Layer 2 of a small transformer language model trained on English Wikipedia (10 layers, counted from 0, width 64).
A neuron's activation on a vector x is SiLU(gate . x) times (in . x), where the dot is the dot product.

Input weights of the MLP neurons that the questions are about. A number n stands for n times 0.0013.
n1 gate: -74 -19 77 -105 -33 -93 -70 -110 -63 37 321 -87 -97 -57 -13 112 163 187 -34 168 -125 0 -7 -39 -139 294 -19 55 -10 -39 13 50 63 286 -117 -60 210 88 -330 -31 32 117 176 41 -25 74 -63 -57 -171 -194 99 -51 122 -331 192 -15 -35 70 -89 193 18 63 -42 -27
n10 gate: -141 -21 37 55 -32 140 -98 31 -64 14 63 130 217 -253 213 -182 128 4 200 -98 -161 55 -21 214 62 23 4 -4 30 -34 -68 157 187 -119 -76 164 30 175 -164 29 97 -22 -68 136 92 -136 -108 263 -51 94 -136 270 3 -195 28 -121 -15 -27 -126 191 85 -11 -23 52
n12 gate: -67 45 67 -169 58 -392 -16 151 18 57 141 177 -45 85 74 -196 147 192 -41 -86 -93 0 48 149 -40 -97 -74 172 -46 64 -65 25 27 87 -172 -185 -82 -246 -94 -154 77 17 98 487 97 -128 51 37 187 120 65 81 4 -29 166 -266 -151 90 74 -92 -113 -150 -69 -140
n34 gate: -91 37 -142 -47 -125 70 62 -73 113 -118 -128 49 -212 289 -168 95 -17 -83 209 43 -345 -69 -54 74 -227 -84 45 -31 80 -211 -320 -92 -154 163 69 239 184 -4 117 88 -42 31 -74 -121 33 70 -82 -64 -110 -47 146 -155 -101 -34 -83 78 -86 156 0 -4 7 166 -21 96
n51 gate: -93 -110 -160 19 -364 89 247 33 -305 253 111 -261 -110 263 40 -5 -69 80 293 62 -200 -139 -156 -146 -169 215 -136 -105 46 116 57 82 -85 -41 132 -106 304 134 -84 177 288 -52 195 271 259 -116 -178 213 76 122 48 -52 14 -66 -165 -200 -128 -50 301 188 181 -124 136 93
n53 gate: -238 80 -297 77 237 176 -377 145 -15 154 -74 69 182 -34 -251 -104 -86 -189 -45 47 201 87 43 -222 -55 -76 129 47 74 -271 -85 -73 255 -140 -61 94 42 138 116 10 8 -120 31 -245 -15 127 -28 -158 211 234 -66 -157 -87 -140 -17 -240 -87 98 165 29 -13 97 229 161
n58 gate: 60 303 162 135 -64 105 165 -111 39 30 -87 151 -17 -101 81 95 -16 294 15 -46 140 -161 83 -36 -130 -7 45 -151 -54 129 19 -21 -90 -42 -180 -65 55 150 136 173 -61 -57 38 91 -280 107 97 48 -75 -63 40 -96 -108 -260 -96 -109 -73 -79 28 59 -29 152 -32 -110
n60 gate: -21 -99 151 -66 -32 89 178 111 227 -74 -80 -140 51 -144 48 122 -114 73 -98 72 -81 -80 20 -16 -129 97 112 3 -25 28 -51 -49 82 -91 -103 97 -54 87 123 279 -161 94 -144 21 -172 -54 -57 -52 -29 15 -105 191 0 -198 -73 105 -49 50 133 -10 46 104 -31 -28
n75 gate: -141 101 44 23 108 -23 -42 246 -132 54 -183 -82 211 -9 49 25 36 -46 -172 63 -303 -92 -53 45 110 219 247 -124 -189 -103 44 -52 228 -151 -42 181 -193 38 -184 124 173 126 35 158 -273 -3 -229 -63 -171 -206 -129 163 131 -32 -53 -16 -7 151 19 97 104 15 -91 97
n115 gate: 91 -61 300 25 46 -168 159 80 -206 284 276 24 -100 29 167 0 64 139 313 199 -150 -112 -191 131 201 103 96 142 -146 50 266 -62 -78 84 -102 -35 120 -135 -251 -128 -21 154 -187 192 24 47 -182 -185 -29 229 -42 -136 -4 -198 67 -244 -56 207 79 47 54 -172 134 0
n160 gate: 115 85 186 44 131 -23 130 89 -100 -52 -325 -87 125 -32 -15 73 36 -49 -52 3 152 74 -199 -109 -30 120 53 35 -58 -69 -186 -30 -139 50 -109 175 -72 -63 14 208 -6 -96 -85 -129 -100 29 134 -150 -90 -90 226 -34 -67 213 -57 167 81 83 -81 -81 131 23 138 65
n176 gate: 51 -19 105 70 -26 -134 0 -100 16 -53 43 38 58 27 -418 -202 188 -21 148 79 -5 135 47 35 401 -204 195 31 348 -56 5 274 100 109 52 196 185 -307 -183 -114 -101 -46 -10 162 -33 -169 311 -74 162 -47 124 10 177 103 -263 -146 -12 274 -16 -63 277 -269 -91 151
n181 gate: 50 148 205 241 -166 -77 -81 -72 22 -147 -30 9 -184 -227 -13 50 4 129 123 -48 -59 -212 -23 12 -39 -185 -165 -58 -29 172 49 76 228 278 -126 -141 -37 59 -184 257 52 37 -129 154 312 -202 82 -63 -148 172 120 16 -58 20 -212 -39 -134 -147 64 46 33 85 62 -113
n188 gate: 69 118 -182 -45 -80 -4 81 234 -168 171 44 61 130 64 111 -209 -29 46 -9 247 -275 133 77 -245 191 -13 174 -79 164 12 222 177 -107 -203 150 158 82 97 0 -9 22 53 39 58 -115 39 91 32 90 -65 -217 70 187 -52 -114 8 235 117 55 -105 -30 -113 158 -232
n198 gate: -14 94 -42 -45 65 -32 -107 10 -30 -104 -206 227 23 -29 -103 41 62 168 -23 48 -70 -6 14 -256 7 -133 183 148 -30 194 27 -6 -22 -24 -43 -206 -156 -94 -28 117 -80 -15 -59 -20 -191 16 0 -6 -117 -26 -124 -131 -11 -6 -94 176 65 -3 -84 -28 20 96 -112 155
n222 gate: 117 -45 21 -70 116 -235 -126 15 -195 85 107 287 48 -23 12 -132 29 -37 -23 115 -245 28 -81 25 85 119 -90 -40 29 25 246 -35 -143 32 44 -142 105 92 -130 -320 -98 -29 114 146 -50 40 -72 -80 10 108 66 97 122 157 247 -128 18 209 14 81 -79 -150 55 89
n228 gate: 19 49 203 43 -4 -256 114 285 -185 45 -18 -164 -119 112 -232 9 72 -9 125 290 155 139 -325 -132 27 62 -140 130 -65 121 56 -177 62 267 -100 116 4 -176 -190 10 -178 26 296 -69 51 -22 116 -221 20 -36 205 -17 -77 150 -87 148 -11 18 20 13 230 37 85 -77
n245 gate: -164 298 -228 29 -68 110 42 -120 -39 -51 -228 14 -47 -28 82 -323 -28 145 134 29 -267 92 -258 -75 0 372 -43 -72 67 -31 34 320 -8 -234 142 -26 97 270 134 0 109 9 154 -67 245 -133 -18 13 166 158 136 293 -52 26 144 -34 -55 -273 18 69 -93 76 -44 40
n252 gate: -54 -221 -168 76 -48 -178 305 -45 -269 41 386 213 130 -238 -227 -27 189 89 -226 136 50 116 -8 -135 -38 49 -50 326 342 0 -236 -99 -4 221 29 -63 24 -94 4 49 -245 -48 -8 -144 28 7 74 42 111 -33 53 135 82 0 69 92 165 23 89 18 -20 -33 -82 17
n1 in: -43 -228 -144 -139 92 -120 -117 -232 150 51 135 -217 -15 -12 67 -181 10 -59 -141 215 -107 -129 94 92 -131 115 -63 23 45 -12 -159 -53 21 52 -97 30 42 71 -356 22 167 92 129 -7 66 16 -170 -52 -200 -166 -63 -284 31 -127 125 -207 -32 -155 -15 155 -18 88 -24 -50
n10 in: 194 -10 266 175 -9 173 85 -48 144 -92 -92 74 -32 -31 -163 -20 -44 -34 144 98 -114 49 -143 139 37 -144 -16 -24 -98 178 152 79 18 -42 -247 64 127 96 -141 165 232 -53 22 85 165 -14 -44 45 -27 75 0 27 51 155 -83 -153 85 11 -45 17 36 -28 42 -139
n12 in: 308 -39 49 64 7 -175 -4 -192 -71 78 109 96 -252 -9 -138 -130 163 -117 -186 64 -102 -61 65 -41 -107 267 8 149 55 -83 -9 351 7 -16 81 -135 101 -72 -4 -148 48 -193 126 155 -314 112 -144 108 93 12 -242 -66 268 88 -46 -55 108 -96 6 -25 -97 -12 184 167
n34 in: 60 55 -64 -74 -181 -148 -65 162 -25 -134 -171 129 -358 220 -4 39 0 0 37 56 -51 -116 -21 91 -117 -75 88 -135 -149 23 -95 71 -302 108 -82 44 166 12 46 -180 176 -8 -146 72 -49 91 -11 -148 -35 -29 62 76 51 -115 42 -120 0 254 63 -231 -115 87 -123 -201
n51 in: 22 -9 -228 73 -146 -79 191 -261 -48 303 37 -110 -14 108 0 70 104 110 127 108 -102 -237 -32 10 -89 304 -76 70 105 119 -53 58 -266 -105 51 -147 202 222 49 161 307 -265 -47 255 95 -244 -10 315 72 23 200 0 -128 -5 -32 -118 -424 -151 43 -5 31 -89 132 127
n53 in: -207 16 -220 129 340 74 -336 34 36 43 26 -26 146 -82 58 -194 -33 -67 84 106 149 57 93 -136 -29 -145 -28 -71 33 -120 -58 61 119 -153 -15 -91 -26 93 75 -158 90 -74 32 -241 142 145 -29 -200 105 232 -138 -136 -173 -148 80 -237 -57 26 -29 183 -143 -27 177 86
n58 in: 15 -29 207 123 -173 123 -158 -232 -123 63 96 -89 -70 -59 98 31 153 58 -36 183 -55 62 125 -90 -155 -100 67 125 110 -50 -119 -59 -48 78 0 10 -27 -7 -27 4 124 86 -137 -72 -144 29 10 -159 6 -134 -47 -30 -203 6 158 83 -74 -32 53 -96 137 -73 134 -196
n60 in: 47 -369 104 -19 95 -40 51 197 101 -71 58 -150 12 60 -42 -102 -69 -61 -88 83 -72 -213 -56 6 26 130 -17 -85 -51 42 46 33 -52 -38 -28 44 115 164 -30 92 -95 36 -52 40 -94 -52 -48 61 -126 -17 -28 -21 40 105 59 130 -5 -214 -62 -127 -154 -134 46 60
n75 in: 18 102 86 139 148 19 -79 16 -184 38 156 -25 -80 -71 -56 255 -116 -258 77 -177 -217 -86 144 -138 41 -139 198 -88 67 44 -9 62 -153 15 -267 176 22 118 -279 -36 -100 -71 87 164 -132 -47 -131 -35 249 30 64 -103 21 35 40 -57 -16 75 -50 -330 83 225 -7 51
n115 in: 138 16 118 63 -250 8 -286 9 212 137 222 -100 20 116 134 44 -38 -30 -202 -19 62 -255 271 178 -94 75 -49 -82 53 77 60 75 123 -50 -12 -164 -47 -118 -73 -288 19 -93 -73 -257 -92 -106 111 -58 -209 48 -290 55 -46 -306 12 -41 49 225 -27 -13 23 16 -290 55
n160 in: -111 -40 -47 225 -33 0 -64 90 170 -179 -123 -31 -61 -91 -212 203 187 -134 -31 -185 43 -154 -9 -29 8 30 102 81 97 -26 -174 -25 64 56 105 -28 -172 -132 71 141 41 80 15 -6 79 214 145 -37 -44 42 -78 -160 3 -40 -56 55 71 34 13 -119 -64 103 -6 -121
n176 in: -153 -72 -48 24 127 -188 63 137 -91 -54 47 351 207 291 -191 140 62 247 -185 198 109 4 29 -70 35 -141 30 102 51 -169 53 143 -12 39 37 -42 -80 -41 -49 174 -211 -251 -30 -145 -409 -57 -93 -146 -153 -285 -161 0 -142 -223 233 118 -72 -19 45 -132 92 -159 -20 26
n181 in: 45 -4 -236 -30 -225 -127 135 4 -35 -131 104 -155 109 -222 97 42 -79 -25 -31 41 13 236 95 146 48 88 -184 -246 7 -299 0 136 -146 170 -30 192 96 8 25 -46 81 28 171 61 70 -10 -86 -75 -126 198 87 61 -65 63 267 -140 103 -17 -244 159 -89 -4 55 -250
n188 in: 93 -17 -93 -100 -68 41 7 162 16 -182 -73 42 254 -228 63 -141 -16 41 31 212 -135 89 -210 72 -14 206 63 62 78 102 -51 157 -212 -4 -27 129 -79 -4 208 0 138 -7 -195 10 78 12 76 113 -172 51 -210 7 52 137 7 163 68 -134 -117 -153 -145 -34 114 -50
n198 in: 110 117 -82 -110 -21 46 -316 -150 242 -6 -144 39 53 -39 -93 9 60 122 43 -6 -130 -21 -52 -89 -31 3 71 71 -134 142 -23 42 -52 -66 -9 -32 -128 82 114 17 -42 -214 50 -89 -69 97 -98 -6 22 -95 -143 -107 -47 -122 -11 85 20 -182 -72 -50 -123 145 -69 -91
n222 in: 150 -93 125 -57 -148 24 -14 -162 -98 172 -35 -123 80 80 -4 48 51 -170 168 46 4 -181 78 -43 -40 0 7 -146 77 -15 161 107 59 32 27 -49 260 -26 -73 -273 147 -299 62 -68 -152 130 54 176 -16 -64 -239 0 -110 -81 47 -69 36 88 -208 -201 -63 -38 -29 129
n228 in: 195 53 59 37 -3 -154 131 391 189 -60 -173 -4 65 357 -288 -53 60 -198 -85 87 20 43 59 -205 -59 -135 80 96 95 84 -90 -35 -4 -39 -15 53 220 -151 135 9 -100 -12 0 -179 -252 78 187 -38 -54 -26 169 -142 -18 31 -110 144 120 247 -72 -82 -83 90 14 114
n245 in: 43 4 -274 -192 -46 124 -37 -52 -171 15 -337 4 152 -73 75 32 -106 -35 162 -138 -100 163 -126 -50 12 171 -115 -113 -120 51 25 262 94 38 177 227 105 12 54 35 3 54 19 -116 175 -109 62 75 155 101 43 173 -86 71 293 111 0 -69 174 20 -21 37 62 -188
n252 in: -317 209 52 -191 131 -119 -142 -59 -74 -38 -138 65 -93 144 -246 79 -7 37 284 -19 21 183 -170 56 19 13 39 -41 72 94 -61 167 259 32 194 101 92 -71 37 27 -26 149 -70 -88 83 59 122 -153 7 -224 29 24 -98 142 -34 260 27 167 211 -263 159 -31 94 68

Each question shows a token from some text and the vector x that enters the MLP there. A number n stands for n times 0.0033.

" in": 86 -32 48 -87 5 -14 81 -19 -10 118 -39 49 46 71 -93 88 128 77 -2 95 -134 106 72 -26 186 -9 -39 0 -11 -237 35 -24 -24 -45 170 92 27 35 63 92 -86 -186 -127 75 -80 15 -89 45 -165 9 28 -165 -17 -212 33 153 -165 -31 -98 -16 -169 76 93 -10
The three highest activations, in order: n198, n188, n60

"ly": 7 32 100 -85 226 63 -74 38 -45 -37 -48 36 -82 93 -76 -31 -15 49 103 2 -171 -140 81 68 -26 95 40 186 47 21 6 -8 -119 86 181 9 -249 -4 111 -76 3 -109 -99 9 -23 -61 -78 -48 67 -101 74 -91 -86 7 -4 9 7 36 -313 15 -51 19 -57 -17
Which neuron lights up most? n198

"C": 28 -70 85 -93 50 -185 -90 -98 -23 -89 3 121 48 -35 65 18 27 16 24 -20 -104 90 25 33 -383 -40 55 -82 -122 4 -137 -132 -59 107 -69 24 45 13 22 113 -71 -117 -47 -205 13 34 -155 44 40 -117 31 -118 -83 220 6 177 -125 5 12 -50 -42 -42 48 -46
Which two neurons fire most, strongest first? n34, n115

":": -81 -67 31 -13 28 61 -58 -40 -49 -200 -201 152 -76 -157 6 6 -37 -59 74 -9 180 -64 29 81 -45 15 12 7 -64 -162 -33 -63 125 -56 -102 16 -96 62 42 -71 0 26 -120 12 1 -279 160 20 -83 -166 87 37 22 248 129 73 -63 55 187 57 -241 57 53 -2
The three highest activations, in order: n115, n51, n1

"ity": -76 92 -41 45 130 -16 -14 18 -26 33 -117 44 131 26 -114 -36 -15 -18 27 -97 40 -66 3 33 176 68 78 83 -17 120 -100 -151 -97 22 4 -89 -16 -88 -67 150 47 2 26 -121 26 -70 135 16 -52 -85 -32 101 -240 233 49 161 -101 21 -250 26 10 59 118 -28
Which neuron lights up most? n160

": N": -15 -44 0 28 114 -88 -8 1 -8 57 -54 -15 -57 1 20 50 -63 -38 17 -14 -149 20 -49 -43 -310 6 -23 40 -139 -16 -37 -57 -109 46 -33 -49 144 41 -29 -43 117 -11 33 119 16 82 142 -32 52 -149 11 -44 -192 71 -84 24 -242 -61 162 48 -157 6 -54 5
The most active neuron and its activation: n51, at about 0.65

"on": -71 -4 -169 226 33 109 50 -57 -142 34 105 -243 -79 -61 3 57 91 80 29 88 -93 29 -82 89 -145 116 -18 44 30 179 12 96 -48 -35 42 24 -171 -30 113 -1 64 10 -61 17 -100 -86 128 -101 -140 -91 -40 -124 -17 44 -16 86 44 89 -106 -56 -49 95 -15 -317
The most active neuron and its activation: n188, at about 0.24

"G": -10 -79 214 -52 108 -141 17 -40 156 38 -9 115 139 -52 121 -129 25 6 11 -111 -99 -35 89 -21 -255 97 48 -106 51 66 3 23 -163 -83 32 64 -57 48 -59 -24 56 -54 -47 -121 -74 86 -127 21 -34 -76 -21 -52 -177 121 -5 115 -156 -47 125 -57 -18 87 -47 -105
Which neuron lights up most? n58

"at": -33 7 95 -93 168 154 -23 -6 114 -10 -53 82 -56 48 -64 -89 43 133 -52 -19 237 4 -157 74 -295 -8 -72 83 -43 120 54 -221 -80 -30 -47 0 -35 41 23 -55 7 3 -29 -51 -21 -164 125 83 -209 -17 84 33 -216 -196 51 44 -10 -12 -2 -6 -17 -44 59 -148
The three highest activations, in order: n75, n58, n222

"| ": 50 24 -62 121 -119 35 214 -54 46 -42 -90 70 -144 3 36 69 -45 -179 -91 -5 -139 59 13 -12 23 -29 78 -15 53 6 -92 -12 -50 49 -106 48 -4 71 -137 -195 55 -98 28 57 -85 -4 -47 183 -2 -107 -41 -73 41 104 45 -183 -209 -11 19 -135 45 29 -62 -105
The three highest activations, in order: n34, n53, n51

"im": -10 -38 107 -84 13 -53 -45 22 -6 -94 -134 -116 -112 132 44 -22 63 -8 -138 272 66 30 -58 -9 -109 -50 -75 3 144 42 86 -133 -14 143 -147 -139 -174 7 -62 -73 66 162 79 65 88 -70 -17 -71 -55 -56 0 -171 -106 159 -102 -27 -99 15 -158 -135 -66 45 -51 -98
The three highest activations, in order: n228, n245, n1

" sh": 197 -144 16 -118 139 63 90 24 24 19 123 -7 76 39 3 4 -81 39 -19 -15 44 -70 150 34 19 -21 44 65 -93 -35 11 -52 -99 -54 -66 68 -97 -40 -81 -67 -164 -54 -84 5 -39 -172 -80 -42 -22 14 -74 85 9 89 -280 315 -73 -105 28 140 -89 -93 -105 -25
Which neuron lights up most? n60

" remained": -89 152 -107 -134 116 -82 -1 -8 -147 110 94 66 -24 99 71 108 -30 9 76 -132 -131 24 -102 -24 321 -31 -48 -45 41 47 -172 13 -71 -3 38 98 -68 -113 43 -168 67 -34 -45 72 115 -140 -51 -12 -44 -141 -85 71 -7 142 -17 -146 -100 35 -109 115 -56 -69 -34 -23
The most active neuron and its activation: n60, at about 0.15

"v": 1 7 13 -81 74 8 -21 42 -2 -72 -43 -116 -41 8 -68 47 -9 -2 -158 32 -269 28 67 0 -234 161 -60 18 -91 44 208 -61 -125 147 -107 62 -144 26 40 76 26 79 20 -41 -117 53 -97 31 -80 -9 -5 89 -92 235 -88 95 -65 -204 87 -109 -180 18 -14 -232
Which neuron lights up most? n60

"6": 34 49 178 -49 190 -84 -104 -74 -7 -69 -62 3 -8 -35 -62 171 151 32 117 -209 71 62 38 103 -1 -3 91 54 11 -34 -3 -12 -28 -137 29 73 -92 54 97 -157 60 59 -102 100 -4 -130 82 -66 60 42 51 -55 -209 148 8 108 138 -66 51 -62 105 30 45 38
The three highest activations, in order: n1, n160, n51

"ap": 21 57 -38 -65 59 -34 -38 -134 -60 -281 30 63 16 8 41 -88 -32 15 -102 6 186 68 -15 -3 -177 -12 55 -50 -71 -1 -33 10 -166 66 -248 130 -97 -100 92 -12 -5 15 68 51 -10 51 -97 -86 -179 62 40 -113 -235 105 29 6 34 144 -66 -92 -81 -121 -1 -26
The most active neuron and its activation: n51, at about 0.23

"y": 36 -26 200 259 196 63 41 25 -156 -40 -17 -25 40 151 2 -46 -24 27 11 -86 31 -23 22 -37 -114 29 99 122 53 52 24 -48 -69 16 -45 27 -66 -41 5 -60 123 -80 93 131 103 -232 225 2 -89 56 41 -33 -233 74 -39 136 -52 -4 -115 -70 37 47 -62 -221
Which neuron lights up most? n228

".": -13 -38 32 156 72 -79 -93 -40 -58 -121 -71 -47 30 -60 -68 45 -115 118 53 -171 150 -100 44 136 204 61 78 5 300 -53 23 -61 68 -36 -108 -43 19 121 -11 13 142 10 -64 -83 -46 -193 -39 -171 -224 92 33 -106 -64 -5 -117 112 -130 0 94 32 44 7 -20 38
Which neuron lights up most? n12

" of the ": 86 89 54 103 -104 -32 155 45 104 47 10 82 88 -15 102 -48 63 100 -92 -1 -60 93 -69 81 159 -102 53 6 -81 -26 46 165 -200 -7 -67 37 103 -32 -35 -107 76 -46 -117 55 -20 -147 37 95 -20 -75 -53 -45 13 -36 -167 -164 -183 -31 -93 -130 -64 -28 108 -15
Which two neurons fire most, strongest first? n188, n10

" April": -1 69 32 -13 133 72 28 -21 22 -38 -76 -112 -35 -115 28 9 -37 -110 6 -1 88 -162 -5 29 120 -117 0 75 8 149 44 37 -19 -15 -111 169 -42 34 -57 -93 23 -190 -46 141 -65 100 -186 109 95 -139 -85 147 -263 52 -59 147 4 -96 -30 10 94 70 87 95
Which neuron lights up most? n75

" known": -33 -11 -32 -64 215 8 -2 -16 54 165 48 24 -49 110 16 0 25 6 -22 3 -144 3 -84 -25 24 -121 -45 46 229 45 15 58 -315 -78 -16 40 -16 -21 -109 -54 43 61 -18 116 -28 66 -21 -93 108 158 65 -8 -21 165 92 -12 -157 -86 -230 -94 -22 63 2 21
Which neuron lights up most? n12

"T": 8 -105 22 17 79 43 -76 -85 98 2 35 85 113 26 31 9 53 -116 10 -121 46 103 46 36 -253 12 126 -196 -53 181 -92 -162 -121 -51 -165 -17 -74 -45 -37 4 -2 -130 -138 -104 -92 10 -62 9 -16 -29 -6 43 -197 173 -20 104 -74 19 190 -15 -19 -38 17 17
The most active neuron and its activation: n181, at about 0.1

" pro": -43 -11 38 -15 -18 43 -3 -51 -92 28 66 12 25 -132 -40 -14 21 -95 -120 83 -171 105 149 22 -390 -169 -49 106 159 9 -111 158 75 -15 -3 42 7 -76 229 -49 -37 -59 19 141 105 -205 -63 9 7 69 21 -25 12 137 101 149 -17 -102 -110 6 -157 -97 -44 120
The most active neuron and its activation: n12, at about 0.28

" season": 52 -48 14 -10 92 -74 -71 -87 -59 -108 57 -115 84 -49 35 -169 -40 64 -55 -6 29 -55 23 36 98 -89 94 -3 103 40 -134 6 -46 -41 -90 -22 156 -61 -40 -121 -69 -176 26 5 59 118 43 -15 -45 -169 118 174 -158 117 -84 44 -48 -195 -167 -20 43 157 101 -68
Which neuron lights up most? n115

": M": -40 -62 -85 1 70 -56 29 -48 -21 37 -3 60 9 83 40 -34 12 2 55 37 -99 44 -114 -59 -300 46 -103 -27 -12 -123 -5 -5 -143 -14 -1 -38 -12 76 3 97 172 -36 -12 221 -47 -90 15 56 -59 -97 18 -131 -80 79 -120 74 -235 -42 176 -40 -91 -83 1 17
Which neuron lights up most? n51

"37": 75 -113 -38 45 -6 46 -52 -5 89 -130 -8 -133 -67 -86 -5 112 -6 -120 9 -124 -30 90 6 124 -63 -26 34 -86 -33 3 -63 -114 3 -8 -174 148 -130 36 -5 4 82 5 -184 159 -23 -51 58 190 108 159 4 27 -209 83 37 101 5 153 -64 -86 139 -7 87 -119
Which two neurons fire most, strongest first? n10, n160

"arg": -199 -71 41 -15 -3 -11 11 -50 4 -78 -34 -64 -68 67 108 63 -9 108 -43 -86 29 58 59 -7 31 9 -72 -150 -48 308 143 6 -194 -96 -98 26 -64 -50 42 -22 -47 -121 -78 94 -157 33 -20 -6 -133 154 -147 -20 -136 119 -97 209 44 -208 -6 5 -91 -44 -89 -146
Which neuron lights up most? n198

" b": 107 -12 -81 -57 70 -200 96 -116 -8 -80 95 78 98 98 -47 7 -46 20 -114 91 3 126 -73 20 -227 -179 -25 -141 80 59 -19 -90 -142 -150 23 58 89 107 -49 16 68 -24 -67 -86 -31 -215 112 48 -42 126 -97 9 -60 138 -13 67 -99 -40 78 32 -163 135 -108 -32
Which neuron lights up most? n34

"z": -56 21 132 80 171 -103 -14 -21 40 139 -30 -110 -35 60 79 157 -3 20 -25 -269 -15 -20 -71 -2 -318 -84 12 24 -43 188 74 -73 6 36 -137 31 -161 47 -70 -143 51 -130 54 -132 14 -116 -129 126 -41 -94 -3 22 -77 34 31 115 -82 38 72 -81 -103 -52 -176 -101
Which neuron lights up most? n188

"a": 32 12 -93 184 52 84 -128 2 -51 -39 -90 -84 -101 81 134 155 40 -32 -46 18 54 49 -99 72 -92 -152 8 112 -80 157 72 -221 35 67 -100 144 -106 -49 160 28 118 -99 13 115 35 -43 -39 139 -135 -73 19 18 -245 -23 -15 126 -3 32 141 23 -27 35 -37 -180
Which two neurons fire most, strongest first? n58, n222

"in": -117 -7 24 110 91 117 -40 -48 -109 16 45 -5 -65 -49 14 190 164 -22 -20 268 61 -89 -97 62 -198 36 -80 174 32 91 98 -51 127 109 1 -68 -168 91 125 -120 -131 104 -31 11 21 19 114 105 -120 -70 63 -105 -49 -166 16 151 -26 -77 -123 -65 -14 -20 -36 -112
The most active neuron and its activation: n58, at about 0.21

"\" (": 43 -58 40 64 79 63 4 -167 -52 13 -39 14 -30 -66 -47 -132 -172 -18 24 15 25 99 71 4 88 -121 56 44 86 15 61 -31 -216 -90 -9 48 99 24 72 -74 -4 -65 -30 93 87 177 7 -132 46 -129 9 9 226 -26 -43 3 -179 -102 -80 -91 -119 -52 28 -4
Which neuron lights up most? n188

" express": -67 48 -84 -90 99 60 26 17 -51 63 113 83 80 -49 138 46 77 -89 -69 -70 171 -7 14 138 -57 103 -80 190 114 246 21 83 -56 -36 78 29 91 52 101 3 -8 -136 -59 36 202 155 108 49 -2 190 -51 164 89 182 26 57 -64 -85 -197 -56 -182 -11 10 0
Which two neurons fire most, strongest first? n245, n176

"ast": 55 -26 -19 -169 219 36 -52 -52 2 -97 -97 97 -55 -101 -9 -136 -72 6 24 41 28 -30 -46 -18 -115 81 -87 -98 51 37 -59 -131 -139 52 -134 84 8 -23 6 -116 120 -70 -105 66 -184 139 -1 -49 -138 -63 -41 28 -255 45 -124 25 -17 49 -79 0 -59 88 22 -172
Which two neurons fire most, strongest first? n34, n58

"st": 179 15 153 64 86 -29 66 -92 15 -11 -58 98 173 52 -41 133 -47 -82 -79 -11 -15 -41 67 0 -28 33 -44 -142 76 -66 -62 -46 -13 171 -123 -52 -145 -84 56 -49 86 106 53 1 -142 -23 86 83 -93 -161 92 98 -164 203 -42 55 -1 -163 -13 -216 -145 30 -69 42
Which two neurons fire most, strongest first? n53, n160

" | ": 90 51 -110 43 -321 -28 46 40 -57 -170 -94 -17 28 -71 24 117 -38 -120 -35 -145 9 117 -54 123 131 -31 88 89 31 -20 5 -4 -7 -41 -249 27 -138 49 -46 -122 72 -5 -62 5 -30 0 -70 164 -54 -38 -2 -106 62 -64 -52 -151 -124 -20 -49 -12 27 5 5 -144
The most active neuron and its activation: n10, at about 0.16

"al": -16 32 -90 13 124 -105 -1 40 53 64 -141 -118 -21 233 87 -86 65 46 -9 -3 100 6 31 114 -30 41 -18 220 -41 155 15 -13 -87 -13 -9 35 -82 -154 35 -75 -43 -30 -41 66 18 49 30 52 -155 86 16 -109 -335 100 -41 -34 -35 100 87 47 6 -52 67 -29
Which neuron lights up most? n228

"16": 54 -100 113 -43 -14 134 -34 -16 101 -62 -26 -30 17 -9 72 76 49 -208 59 -81 -46 48 -39 48 -57 36 27 -75 -10 -127 -43 -22 -115 -4 -251 127 -23 35 -158 -36 6 28 -134 130 -45 94 -68 270 98 103 86 -73 -208 -34 -7 56 -47 24 -65 18 216 19 49 -197
The most active neuron and its activation: n10, at about 0.4

"ism": 44 104 -16 -180 227 -35 -151 -8 34 -57 -152 -7 3 37 59 -28 84 5 16 11 19 -70 117 -27 -87 -41 53 17 22 204 -12 -63 -95 178 -8 -8 58 -18 84 35 -34 -104 124 -178 120 58 -20 -27 -29 -37 57 38 -118 257 91 74 -100 -125 -172 19 26 -98 -30 1
Which two neurons fire most, strongest first? n198, n115

"15": 37 -101 100 -28 53 68 -33 -34 49 -97 -24 6 14 -5 108 112 49 -127 -5 -26 5 43 -7 68 44 -22 25 3 -95 -104 15 -117 -41 10 -264 137 -106 10 -130 -51 -6 -15 -117 212 -44 55 -101 296 66 99 127 -93 -192 -73 -15 5 7 -38 -43 -19 249 10 62 -196
The most active neuron and its activation: n10, at about 0.33